Layer 7 of a small transformer language model trained on English Wikipedia (12 layers, counted from 0, width 96). Numbers have three digits each and are written without spaces.
A neuron adds its activation times its output weights to the MLP's output. To switch it off is to set its activation to zero at one token and run the rest of the model.
A neuron's activation on a vector x is GELU(weights . x), where the dot is the dot product.

Input weights of the MLP neurons that the questions are about. A number n stands for (n - 500) times 0.00063.
n19: 582364025525540370674451508500415359553611607597370357489554635365548552496214433601478664599543334410664693456310649307557443449371447508477249667573504366428515322386520600301480549380390715558523567729658492484486582633439392326602383656456604661442566345703462562462627413299481635467
n45: 635580361589563446594544718410590666544264581493267494446536726381523270691590629432396414387519500446553510395531443496669332331387659326483532472479564612534534382624440329690532638401543526560476454548650387541513402533490665487576630483417326385345725507596576496630674175562404520517
n50: 400479504351402504641640413378439442536303775550425356421469319503726492629447601374372553528323691583459561671496541572311544602429744500543540627445281510509596583467425593633647209402740392322452682540488291497531579689434660497430507223412585561654588569399438485532363297569354525366
n67: 485600830713441376770511360507277425572500565447440493579350504414522532574560443379624544415629814492682564518565297484462587485520373583504436457624416452268534688538326305594615465472392537496446228271512496467301481496318511415736574703597290534563478515445496492492375458788765238399
n70: 676482722392334534343514173551243429583595604475309514460322734479536538515477655583471504419729486486331410461438538538533600468425761492460672710604561503364715500661545429503466621466429630489496352438399640410200316694243561451641355493469525597352352591572544466362448573581471446472
n71: 500609263460375404428612678235359360252404607377644607303791250351597430547693570434872601625742585434457672540487370556542527605410722643612558509762587445545402557571599483422357362283399372526407404608536749596642438535536439512259476749491590562588649147401508397471377579563349475309
n135: 520537601536503247546479331613390613490471546486633451432460458494591330423620558367358600663477453439479527487389468561451523493550531547730239542643507503403564313697607599500346299503403523331493396373471625556682354772398537381530406317805500558580573538557517397534489634406722421167
n136: 518653336771415492695102508517358521613515462710395274507331395680690504328500467562435699500448604434360493528467446504459278475564526542639364572325439490549475638518637658545710411674586578549385377387602406425281525570573424493603525367446540558443639419519407432584814548319544354349
n150: 387227582655426509517631580460588345221398702446689456471663136616396428552478521601421442471728637774465370565449589633598424550325594575631260535677575440677303353526619439352345650599446385361552460559577477322387403391431379619221645421840471513426290576377693865326457683534504234521
n170: 711569526484423627655596780421449426646430476310409381504395376753537628304465608384821520264729681429513314613373430491264532410426690552584457543509469608650612588428404363709644407566504617710368053433563625547464728321688471153500414529297706621399545483587504543580504601745378600336
n246: 606596688574503280541561285526419491433603643330491591442535469375530630585503497616527566578375569680554515663525567449547401422490665827356440459303449585531497339475497484599564484463395476550400564761447520653401317530394379633506527436455467305649440522532410484460566546540345472470
n261: 534564850458513555317608304467533406431395583620590537457291558422692381509362318435406454377590321673703693723091455673478574581613399695665484702403500547409483550610414540504673342264428757706791491591579528268294621453567431752470203774555633478361470251812341500513362574359461522474
n312: 396693661418428699445379512503345458537571497620475495374568636497367461514572475551522497412575572680515637489546553325454358503479374603446608418425713497434444432529556497615459543542381527459609304670442430500476478678595609462571417598339444404505514330515365597441520701506626424497
n313: 467398548282572592365584550332538570449607523677389590701624542542437589472393497594610467546318500530482580464507624500777494368472661525726465594455447388548406795364479288561507722535556500587373589270453692300433537381519681493356695477507337389530470371560431423585472514572705368460
n320: 583446546433602229607493653507313435444515566442265546479530472474428430575680503341308473473283486195810576513489675427500540527410303551510477421752529472433534705560620657507547388490418493446454288455433601467738624373493737450615517455404517625740453469609670561490507287535500635425
n324: 536575405594543769467536287401450458443624508376383535343418583431468556429195557557428496622554620577142540465488640453299731369269521259674338475488738453422396462492373746558143598549548539579545777695596561514377387609504628665378361804582500407752457496618446871516288480521520285504

Output weights of the MLP neurons that the questions are about. A number n stands for (n - 500) times 0.00092.
n19: 662520739575454379227485500796522511346352531531777829540516323078608710474576347633697246314659636390249314383500355648320476546706529365525397283376327574594401726834465439394631483840467450574684621334402753365538725456352617646624694450505277415383415614592717561457038533136385370665
n45: 461578630477403435478277496637331306577614526496568750654655273517708574575390588397690476482368571490489500763412553471551462463284511534540425520657488253725259621346456428531617345542488751626504292567510434207469366504412385515568651633379482294568438669641356573376497626618406486473
n50: 542602618672478157566232618655379453367575206730475431415292621513476485344468415477658455600730415614656518389643397200599437762773284534558428350432505624402377760259488567575510697793603376571814237147513582386590495426413520443626496786701293694362538536357491337617216911219528339474
n67: 703247474445767173408351618563236511530469724132537154157430520613420706339448304632240539334611364426309745368550629296392392468622565548620621580383696923755500294396283490560448645635782640464110693677574490433618686333784407510515515586589531159529733667802271385608579841451541258382
n70: 415365355583588445477486654444626535773617627416419671365548371793622329397749299374454282537551432434612530194611708644391461327711482377611582566584541562725348471341671195678436249424609529387444725371740431532522391531264529620405198271233654386317906569416475537478621217635677718521
n71: 538478675486496504466364423583362220471660328456565540199554245504373358359371365643664620418432789541588488536679740500240496308553682371431297527469481253639682472754220500595573409549444515420526621404470621901418586245735418522686613409418547504264389675477622440634366657708389679445
n135: 573464335338588712650518504367641577374538606609481176434507403310449568274544389549386517674444513537775631726545742598430353511507469643364500235485516560611577678380352477489532409485707456636514379541491372725557595497360365461503573472350689440361496540290412439433581410574472528536
n136: 425374542427602547580824496700363180364567272469644607386353513431417647570461554575676472333699756815185476554363827588415637548421438473702641473443652587483553523518385444419435801598514270525526461417416366432683381162266627444462339533483310394504491597606366324739484689626249436562
n150: 363779593632315474505611449284712297600464660234297182520737581515277178585470696256448660469524481371230644450253495469593564220787630602406398215505736348210763356352604622893750442354618598147584484505633693701554459743936451682424319667422269536345407800327390500628446325500598706684
n170: 462436693423589544279311596431833431575605410445772434394642362463460677538280322357393532291188423268604572851491651687606367569749538631118448491400392555285384307865665550623564554465400500457742866675539760461579476647613392392423610441583361128636058302746437500546592276574350490553
n246: 534351470633310414466518513758552500575107345783534720564549399744619523749561342479759617491460500484209273422391504496590728592460429224435442667354586729475317514436470541250543693285556531428421470193531695230750521374618372582508309510574581449484741500662429348680463516328607539642
n261: 717626541445746598602632694505403562401576537341244656179500752656400180384556543657329722515610437451379729341650495571449271369526669495391532430489746104541911544462648742473318477468623167495338433751573786623505582419526767505591729363505617613649397451489519116436226234505024300171
n312: 489399409569342220409700454477538637452477457520578364462456623587716816408468612451550525715685622383433231191526548496527471691535437310600531541358436357428603656706453370367704491476346820481551435317446531462464420537415508492606417462681576675582366620611602485616304310412234629507
n313: 464479411444362353508316496740523748406488450433576318230436404538625618641466423636275523541417599379267583392449411359378454355684543285381518349257400514292572579435649638294525441721823727395537402317638303496558362552508457684668377622287790512557647608614594644620647550675528585708
n320: 633413361404542550259560302394450652487531565370500575357651235304570805231477391571668517627433741478255772639553439295545287597783631650518371288300565654785645641553330436285564404500353370303900491513645609702702757385583165468326479591350719486504396448373454500376444602444630549467
n324: 567425611568505452442641516473295777225427495353491555322793438280391551610642711458628688511411311338549525325830456380690835570609792505628590806288412200547593466399357789405714274246275433568333591267429366822757944469559427623328535034553579495822812243346451318349374624126542537437

Each question names a token from some text and the token that comes next. It shows the vector x that enters the MLP there. A number n stands for (n - 500) times 0.011.

Then comes g, the gradient of the next token's log-probability with respect to the MLP's output, scaled to length 1. A neuron's effect is roughly proportional to its activation times (output weights . g). A number n stands for (n - 500) times 0.00078.

" |", then " 23"
x: 538470443471515553526589390653669467524486354403513377333613582342402568491572473545610476353685482503565481339565502556459603465543364562467641553414592725360651518554463732428434552617768432490368593352461463717647481475516388544493475310449517634393484520441521506566409279358394460564
g: 394616613611622582425449397807589620412491681464435460514627401482454504570229490783405678334364410669441570721429596600597366466274449377568502228480463402353538565697367443556681612580508359142445379638428369640402586242739445488519565238423459291532497461427672670743440471496691587504
Which neuron, switched off, lowers the next token's probability most? n312

"lu", then " but"
x: 376383538442617512539503593623630724550553336423518303508441517575340560498467358723536521338627463531710551549422438617436327570489476538585693399329460588306650425536566509441641423645461417556460488578639368820607524428508473648356388334360491580421511340482558368559510528380484547534
g: 833530601567560480064723390427357418433456408431578653567296517750542340338481514493427557347516342333533494467706294453574488547378479412345427548308610466513726502661451343730302570556589493562636329604645677483418270535659517567476539664542523474551295616345484385546793662712405476379
Which two neurons, each switched off alone, lower its probability most, in order? n261, n170

" Si", then "y"
x: 468431525405757510591569531752587792548520488585554310459489507359326535342473453632559461474527514662490575482445436531455509559505447492537615442497542783399687435449405457469556536727540385529443571404502567853562369504423577595354404299338587575374583412526474428625410359392389392446
g: 273588511572382393362432631251555477700574716384559617723638361475404397274588420483592608447699311549489368494416581265580327497460466496532224419466680467662489637422594461685598253442739657624481233601579523507451567477281839549332568462365608402521678427605502553532425276438611765403
Which neuron, switched off, raises the next token's probability most? n70

" |", then " 2014"
x: 444398472445597625583537385727645689474447340525474439379593527448339593435620494538607546533699419493579524369491562568454463431663386643477426449457438660327705414509428625374481498660704479400453505434557454618716528421415490677487392274539541606405459472511603488581321367424357447447
g: 535930431252629385260464658424501167501594775504435467451435586310382605587536616566374521342368664304721463592410704522581593555255321598626616438482379238538662500478669554553534391494617696527512455574496287467510713510586312546348592527307473397609510570632303492434550702483388439409
Which two neurons, each switched off alone, lower its probability most, in order? n135, n246

" V", then "ent"
x: 418394584432601510610481455675525781518435520552571299395563505346320513326490483567519424553612468608579631420537437543490435515628432549572588440478489909306651596458383519399514536643588433493374497323371545763522475540486539670391430389434439549261615459544505515694463373498433384564
g: 322292426515345656597681467561606559786671571496491405541497686562450723438465617440496447453662556438219600552503273557181356548473438414524562687597635706508490703396615574430645560612368319449614295534451246502679379617527333367578386806468460345515239509513560286632631502561269481308
Which two neurons, each switched off alone, lower its probability most, in order? n324, n71

" |", then " 2021"
x: 449391473447603635566534396725639694488453345524476437379591514436332591432615494544609543523684417496587527371502565570464446428662370650480408452457441670334713421507427637361485504659702481402453499432562458608709526421404489680479390301546545604406460472512596489584319363421360449440
g: 386841440322604384364693590449623157545614602527364554521459554222393518599519626615397609342409638363706471535540646558594615576181375610471612454471426218405585540561657486493522350378656626533571465512397168645543747565690296482370556545334427346672522584618432549397509704357438359508
Which neuron, switched off, lowers the next token's probability most? n135

"ism", then "ut"
x: 410417372395711646576504434621676615539542380522622475279510529406442522457333545582455491574592539511619615268604390395548460505575424569411595263429484648419563554536513572507438598729482248495324507560539525828512477559555467507389494306537561566334559516506652367515406554534476367548
g: 418658739508240403699411444429222486363377579435435685519352450442692572231501753710519481655320565700448371623467341501503410510587662484403494484510662363441461639476603345660548356711634342249535356450552517753637417496436390394215423753406523435461426434594630796576517431375625547625
Which two neurons, each switched off alone, lower its probability most, in order? n67, n170

"D", then "G"
x: 488531465462455665556468376705594637446494414492648367365728476304588490411501549499447355411575499581634499325539365451493534567574436607402677380514460881240583580531478477333395425645509406408491595432684408649639557488411495579463572331461560569416587413556436423621389448515528401731
g: 301718676394303402394360515479592563500458438688492420393437444533463474334440628307519347627470378496484546583627474595431556508628768502745448459426684265494400556635576417389565308541417424352713369401449433536434720518436526528381417349705774634545526412481517751861173315386798645483
Which neuron, switched off, raises the next token's probability most? n324

" |", then " M"
x: 440459449407535541596581360739666630508440342515551438331580534497381579555540504512672473421672484506535505335510536555437517407616343599444541469420506695293660455552478664353480482643742413450440555400479445684666562403450399645503424306456550671380412510496597514632370346387404462530
g: 554555434583730685335275714432413440279760274397414392607681447380395609541688343674411582529290308622715639444555527510390302588502653677448508297534601423359701573422516374349691469764432424309459493601744373656636533432618476424568545305531657350503433509551464450268489612456535254606
Which neuron, switched off, lowers the next token's probability most? n246

"o", then "va"
x: 444399501470690443526619570522613636419615368472466311553456508317415540560471408596599537299499461551617620513606507464602472347449369427521679355259643747482657535513655438391439571808595421464488546426593547779583457539591420552494306271423371512484622436506541486428423517511443391457
g: 473810442518357528646535608563978398544652443475547642728574394312631305616412433471426527376516490754460697674450560584562442423437574491654459480690555506293469377576465589305461493509372451390486374666372430589686397490502654378550298579515558542515457249496599572517353112411287214580
Which two neurons, each switched off alone, lower its probability most, in order? n67, n324

" most", then " goal"
x: 467475499353663635594531428684541717498473350651547338487527612432462467363542501579535607327518434497632375462567538570448500393381409488522681566404382795349693438324416496405528644553644455442392586543512526656667621435458452446520413549387670636494575412345571341451439486568332429483
g: 257217520730201342499237419574653568649580420511295455330486593568455564410476646464566457562522651300608633422270459570620578534588471402548429457362688276551534464815298484590510761482536434547326658280563754382453364564716402682577513508383603506716590235629513490482467553645509360483
Which neuron, switched off, lowers the next token's probability most? n170

"|", then " "
x: 380375340437605564407612525789583685402474418542484372436615463327279536442537497457486637426649482429592487404521650631477490532445404594534500498443434664375697495488390555316574545723694446455538621382602518577686519444446466665455376349548628595444553432507552414600394440456335441406
g: 392435412516329454546808333542856661616456533361503527545699418499516394592456570264746632441481359515578663583687489562543469571577538494131541846626516592534481495498294637236287479369504606680529402461452490504594305504369416528543202643525335689365543380308638688501396395439504417423
Which neuron, switched off, raises the next token's probability most? n246

" G", then "E"
x: 444374562475596513551534532693555697406419466546554317493601563363415523488488440522525472352610502679431596374393503476474400422651444559489509551432566879308620569431527573389533501630677328395568484376449469747682533529395458638400492300439433506291501474554593461771437415448526344472
g: 519466389345772526462244595509480510570439506598434593189427431360601463583612327537363261399450622324457475335417739493709722303511464443361552576690448602281573523673495604768511353396403649512447396506358591460638716389322648596535694520679353516635729531488484268683432285714614394433
Which neuron, switched off, lowers the next token's probability most? n320

"-", then "S"
x: 558481486415633526506646544648580440550448361493431388316561504226468523463410577502471522366549457473638484287648484478575479467519549460402731368411514832461509530466499529524579591770498382426572540417655373874594564566543459520438399239486505554412664449657468456605419415507493298603
g: 591370501684617510394375480351217678469439317641434430556424530635576359476565513635532601417698782332393437266321309704416369309472453322287285333509471568413500400494655498654562460884360610305650572626528330455424329682575397447579579567631505432468651490692639521529638339618656672631
Which neuron, switched off, lowers the next token's probability most? n324

"\n", then "|"
x: 434318389411551725400492514686495712423481394698511357433494428431399575420534545545622600533528441369545539448530617672604446493528449512551433526460484673355812543476417622264534607747647397530492537404547485511671483469425409614384330405514540496411438437482603337583470414443503451458
g: 339418459472320633450526506684528556663635711620373361547440710586511529567309549450556548294452499491272507480546643423571723705523624385529599750293372337335472347724556313444743512297580412579397552226441588577529436592608634596567382719426354339239550446716184461573468625553573244523
Which neuron, switched off, lowers the next token's probability most? n136

" as", then " an"
x: 560451517367637527436693389702500600436553330541486326357500510362398521555510489656512548380523370444615489439577586508546448448530311427433626428382509717386688441442610649401644538726645318468433549461502466721809340377498446434545552435390511485388422492574493454562580572506346528570
g: 476477392330490587561436471523279301428545629158287691263608451550418589334513402510395571384268392583382439570419552341604581465486465629485448480711577667303524756680408753497666441689365543281522382560566504537723430668612621464418653475501351439741184552307618409543600651681713541539
Which neuron, switched off, lowers the next token's probability most? n320

"ta", then "h"
x: 500473506395635611548600506622614556552616334513539328411627394499451623410387365641621518480586347609618572311494425610540417489681443584431689332372449777308521396389647473487475528579466278430556537343634458811573531454546531610414438279474538604517465417534524510545485449510533408368
g: 524524332486553469203396494594793656341544490517300389478534460546360650339464386435442395231611484572685515265500528618802425704670512414518413319451464403577372484670508392726448807528771630480472571477501590712624683305417489453667557414447435301266490415441713673583501302565412328601
Which neuron, switched off, raises the next token's probability most? n19

"N", then " late"
x: 414516429423633533468607429558510443498595358507553376454577454351443458437483596524448451380626383443696503368660459480596396372599497514378720455430498867469654626592560454489476535756513331456445470406567463870638595498511472530448429300585472592517712376557453476504323449470538288666
g: 516368450458554482441549590687552685291420589478593665307485569491519428535448411645401616480449424530530336501485525593652338663328339327801401714421662278638473299522536502614380599452763557197347493473741489445390506142574508586734431264532555553562164677492355616462694713519489438527
Which neuron, switched off, lowers the next token's probability most? n150

"rt", then "s"
x: 466399428409734611468584526507685668413412253439403451586541649267449478422478458593526421368617489493677588551642396407538474532552548626399691375302620738358626520451538384503447623697448410463516551520574516896491544526501464587549413312419428497491571437571617425440439474434423338498
g: 292638502614700438633417532607514447451579318533392477357629457361471585631528517224507704601414330427688531655512282575536689520471498645273645619561236535371413358503679460205658718614493420491656555561373373788551276391506324532473680557561716199545434264459566536472601508501259453646
Which neuron, switched off, raises the next token's probability most? n170

" |", then "\n"
x: 436462370440553490478665455666593461538487330451518453364492467371403520577440551518541488354646527465651535290614574498588467394526443556415652498451600796399540515516539597472572580680718319456442529365580491806707495458524463473482436218532396656361580566533544430608389352396387395597
g: 415403314567414275663543516452339500588657375632493600519226571639597499541531699348797291666715671446473500449521320485645645466694450324483620822507518619481342285519658445444398453325597508763395552503641542410392309652283389197369462643382364731529309482588579584494458397473570588474
Which neuron, switched off, raises the next token's probability most? n312

"B", then " |"
x: 348458467432633580475552480500682518469426421515624490558667585486365524529504542601545489354574590561645562343580317418505261591647510633527592474419393693246572515415550543394484481680559261490387531450558523691682517469481454596403453338496396441391584410496549413755465354386598343631
g: 641494308402642554484643597505431556502554701457463544452440543510631686613363383387407434254888516483393424559515583472630528573240440443527654594289373545680501287524443367543230558387502482835136463489597581370338602483624730359651619654593283351573424535595574325509530750462480448285
Which neuron, switched off, lowers the next token's probability most? n150

" |", then " Re"
x: 456446408499548465521597564673550630482480339495495394500404501444336493592510570526476544317675476422619585393563648537604438402475355547437590534431536658426680549523494548309660527675744390503479587376537441713768482415474432495473463244453327640321476559522538461565296399457358541567
g: 626383445633576789709666676354569776407514399431644441459527477565353512420345457440413404693512564601418260335577368473224430521406901491225596249348470538452466614502489566552648540631496652222745700457521398330517618613469302481642295408516331657442537422508641519476348508431621560552
Which neuron, switched off, lowers the next token's probability most? n320

" G", then "D"
x: 442426560471546441565591509696586647494523450580613329391630510393436511466442415523521371431563457635430601378361411500502364487571521578458550464448583982248494556482551562382476515604661418338568536411510480796606532555411472534401500347478477522257577464562578408775517431472515286530
g: 456580386503698480487583626493679523384717344499495245601443389357293719639592276640630588379656477266653380468680625466501412561343477379300623299472507379354638647370419481256602515771530407555483457615447293603563410409759390523716323457258555682387553529434571562390702551532392467794
Which neuron, switched off, lowers the next token's probability most? n135

"In", then " June"
x: 275449529454587600530390428675549556319496589671480376478524505282387613484571574610411715511519449486716494367562420578595387493517289533591434563417450713334587528459515634255565590650594340524506562463542443649726460524468466546444398413402607463381566419324463464629533540366384510552
g: 573469545278405485314368509617488525380491624506425524559318541343480750550568572601586703332684493389697417622468503387359613488657490409544389587551616432495227664568336409214319108461546680318504567540519434396520803672633402593797585593490340501431387603523418533459767431398791361443
Which neuron, switched off, lowers the next token's probability most? n19

"o", then " who"
x: 597430475476623453576567537574612779476582299517481324522528409265367500489458432564604443264575451545534617492566575559586449393471398487565758417262535758378621563540624376406447539767557433499547516444639481783604402482585499596523415216290413557465554485528428525441412524509396523439
g: 394507581514509521357345261356612492596594441571571413526483568503475317227356827487447782391332637402523373522612320297483643469389483421436515713469696415452816359641400510846456430189612379494605479475582343479623432442767721565469467555467392483557331572586745350436531691606557566366
Which neuron, switched off, lowers the next token's probability most? n19

"ly", then ")"
x: 423394418386631561436574610478485635569394330501489456568531535476267595435529402759583567390513501594730529440515365626587449711510402710560539369300459607318623428537525482457525446661469432458449521584630366847584492507466414538480319353405476546506576545389544393528414419498481419615
g: 349420460438616432420716578731564728602683665201693275418594799482498532364493376535656632416525509701455741490308577446643306374449393495249529324246498697441549336395568397479547718494279625672438679534539635568476326676430490334603614514397415541530569370371498537457460277630405528335
Which neuron, switched off, raises the next token's probability most? n246

"y", then " D"
x: 347388656435545484596473477581656763554567380585554409358494423603471450384583393578514474632461421507558468397348527658504472518351393573226600626367536668436683394426597526299568452743563446414379513361469506793667559552550467533495431440362538640348612503356441482588508585532475467556
g: 727741344450584387691555539415339550303431426537417571479377551362597496610633611671466409511786475647468389177426603577231412477419726469801295378657450025487422313400608582507484492491525611513467420444422471522243623357358657561688539490586546647669570658562502417617378457442613520452
Which neuron, switched off, lowers the next token's probability most? n170

"M", then ";"
x: 394484522445594551491591459589695561465521336436504327454717507337388531424484604589468524482712473411609496346602397419588279571586477559364584443498474802425525575527520534507425558705521323577378418393598488801526571516537455613369402292609463512455724486507590457521433371393554313708
g: 608353447511663501494620608747623690444767494330495306432448486529483330501400388399473518393682520618417631524608575356696285608408424550465550382358459590615334195723481529543383442495314644674300704504361771255494549567326429338716703443708415409662549544492442577464540639287570486195
Which neuron, switched off, raises the next token's probability most? n67

"pp", then "ine"
x: 347471417533615499465591423664507548468460305505451406506557595453399561551459400393596419410673392473441529595580378640508182580394459499477847423366488649410492568486514441395522530655510375497502583535687495867615455552591570812430382278395486543456554508474583481481474506397421482620
g: 645604592352389764553521355584502384508334604495518473494405606451332593439492414452395399497381271661270501627363533557717573452306297418511431734441549668423358576299476668552711524272505455354391416476662379633571902446664337422259293543683472516636689454606363677525723483350657601590
Which neuron, switched off, lowers the next token's probability most? n261

"Z", then "X"
x: 440418447382614545489519490646614586356552340432578344484658554372417541406460477596431448497626442559687541350509480479524435489639611621365814476456451897344595473429577477461403578733582342568519419440495524694527541522494492688360437273364422592519536546516431521579391355555529312602
g: 496783730212417600541435464578646258647273492364269401388571599740678709648522597677608322495581505329748588466564421433607407574509421538640523647532529576394440700444586525536607255500482523359679343177265548550298601500409451456391611513400398519736709321465426346346461414557481532447
Which neuron, switched off, lowers the next token's probability most? n67

"ig", then " would"
x: 468486406326567674452597523621565740344538305468439447527638546327367581390437407478576473458786413562539481462540523527627300510652452499361605447376504786481612559502621331584467556662501367509513439453524393782470511411601464565414431325456482577420588483587719642454430537484433386465
g: 540536658488567645167382500149642448524469338431612356426479549737553594371597695448234609551358493248596559549716493597633495349516640272491372617531306543557605482730352293510417427610575597428448500425461371420645245409593662630407574672450769440509302659458450420489648651455761458367
Which neuron, switched off, lowers the next token's probability most? n170

"ko", then " Z"
x: 427482507420741589480568562573701710501637357459441532574517540204396536561489378597519514394571423537459537422555455495699365624562512540501590419337554811409619443494682380488525597746599288493512480444522503736506342433605450577452406262299438574423524443491577525490385451469450366421
g: 526497436755576490330301518535362542710605297526195582476448414607270605578531244739283424503379680376338366395422648411396476380730636433785287436529542461478503463746486545595460369433585578358604602508471892570482417382479542625618310606545749527409606666347396589513623345582512411461
Which neuron, switched off, lowers the next token's probability most? n313

" pro", then "mo"
x: 496534508424639511639551485673491706496603467394512227502514472548467480477551585649568649356534326488527487438497631550626528471516441393591760414343541831422571481235376553352626555680470346500445684513487315727568444532551411490515420322480572459315492511406545361557538481419416445500
g: 484519425675649536512462513463543372735520546613603701561570606587343556547543662468548370588608649476238615677345563621462670594532363440405396424543568444618448541517281358398366575534443312535672524553616215809340544250473503621538536651312717499487521743340356220257457341515573160278
Which neuron, switched off, lowers the next token's probability most? n136

"On", then " September"
x: 392453596480525611589431443592559635296417521570464396500546463306416592544541568682476622380484425427707503430458533533530444520650317551623383506365460714414570477537555540267566554664752346325450479483565426628676464549409482629506493377486578582368575384282555431513566551277474403596
g: 422434832472257696237670593528462481576649578631459709588493646479467776563502513612288595527670630387576310437443483371438468361489342464441402451586491385350383481548433562203413361383474546759569464263687478486430647704600494450772519654562496410674289474535257534416770322471433575311
Which neuron, switched off, lowers the next token's probability most? n67

" |", then " 6"
x: 535449448504539494511593409637625478564449370490545380331607557370380590468575478546610450355696478529620494380548469591445576423527354591502663524450585714318630512534416693367438562617716482502355584374522425809709473489501405567493445314489554619411466488397501442582388296338413428619
g: 397746488532593680486497610439554575447536326348416288667517477414515786374449353687557595333277328617551604682557497513411358579427569606535491208408489493486480626346450328443573666742573353379543296272485519560486546405778456602537576162418478721470681534473527175615582622411582383778
Which neuron, switched off, raises the next token's probability most? n135

" de", then "ta"
x: 423467514450639496511551493701603774463506461444516480478438515385473466612616495643535608370422446590499510474509503568438587489486570477435746346398581780362590431311301528411587580817546307448587591524484356709643388515499276523462415380384536417279478552544425509596603547297410511535
g: 466645515571521542604476464650305655456506447443479606501573614514517867573829524418661386274305470459720429631377489388661649488475411365632588267300462578365328117433688462382657653503454535440505550336402595443503491612439541488425646560745230586595396635486464439537224398253504474732
Which neuron, switched off, lowers the next token's probability most? n246

"ed", then " several"
x: 422482302479610674587455385667521531368473330510543356436566560280332561454523468505595572473584413446606378473623544493506528437371298424419483589372495811376663505575597750379442457561661323436550637452550488623586393461573649551584532407380514488296515618403490566521573524419493503590
g: 426562601780505648536460262505597425397246703496437453345355660567388614664276527680450495287582545715531475656338775575474644409468433570474367607427406709366427655428382549520558593400516450552426398446484552324297309172688493551452444463575644354723518267409487344565597629695345680750
Which neuron, switched off, lowers the next token's probability most? n70

"ary", then "o"
x: 363475496546633564527504559575617729273494328403594304388494495300527529546556487552513564295642501456600524435514474528537451467430372472425557422269579693424626597468576408416547530712586322500468504499630508960709558567537488490539403320488367460378588575420624393417373596496499392539
g: 543484492568336435540383403629559697479536549497380468652515475567548363567372381467454407690463547635425505764700567218476530766841308695544739392287750192682463526494496399444524381582461489541424178488516426398586421786559537646339338500211442436295628381597491647566437508455504371630
Which neuron, switched off, raises the next token's probability most? n50

"\n", then "==="
x: 423389357407520723412527520708507736416444389702534344414487433463430553467509497554585597479514424339531565424492637672620439482498408485509468513430478641337802545478441646273556641743612437597524547423536492438641476471420408624373353439557503533458469425468599281586517433474499464445
g: 468593293721341750521598477552755515487344433784509583374460516528746487668675596433302587412458582507660625562600371665626280548295484487376561646468493371387461368504552415774407726509457437501497431308447562562469455454683546479656280565557592497501208552450559430199311563237170573534
Which neuron, switched off, raises the next token's probability most? n313

" the", then " season"
x: 336401535421538480570598429579580499471428469603624425575522526416393475452586469533497597414618385458625517432598573524511496473455276502575550433403469641297682579411492652422539548641720338505456559431586416938745638443472466530586377380516592451362567359446478326486486506424389307612
g: 258349401483376473582314518132463440479547432600407455432690561506522547608587520535516464276770388359504635301477367756627649488543529670449509722325514375431488435701415401660289559633515364622693691538454432452337496638592581627604520709263653351675553502707269452301454713585541319354
Which neuron, switched off, raises the next token's probability most? n67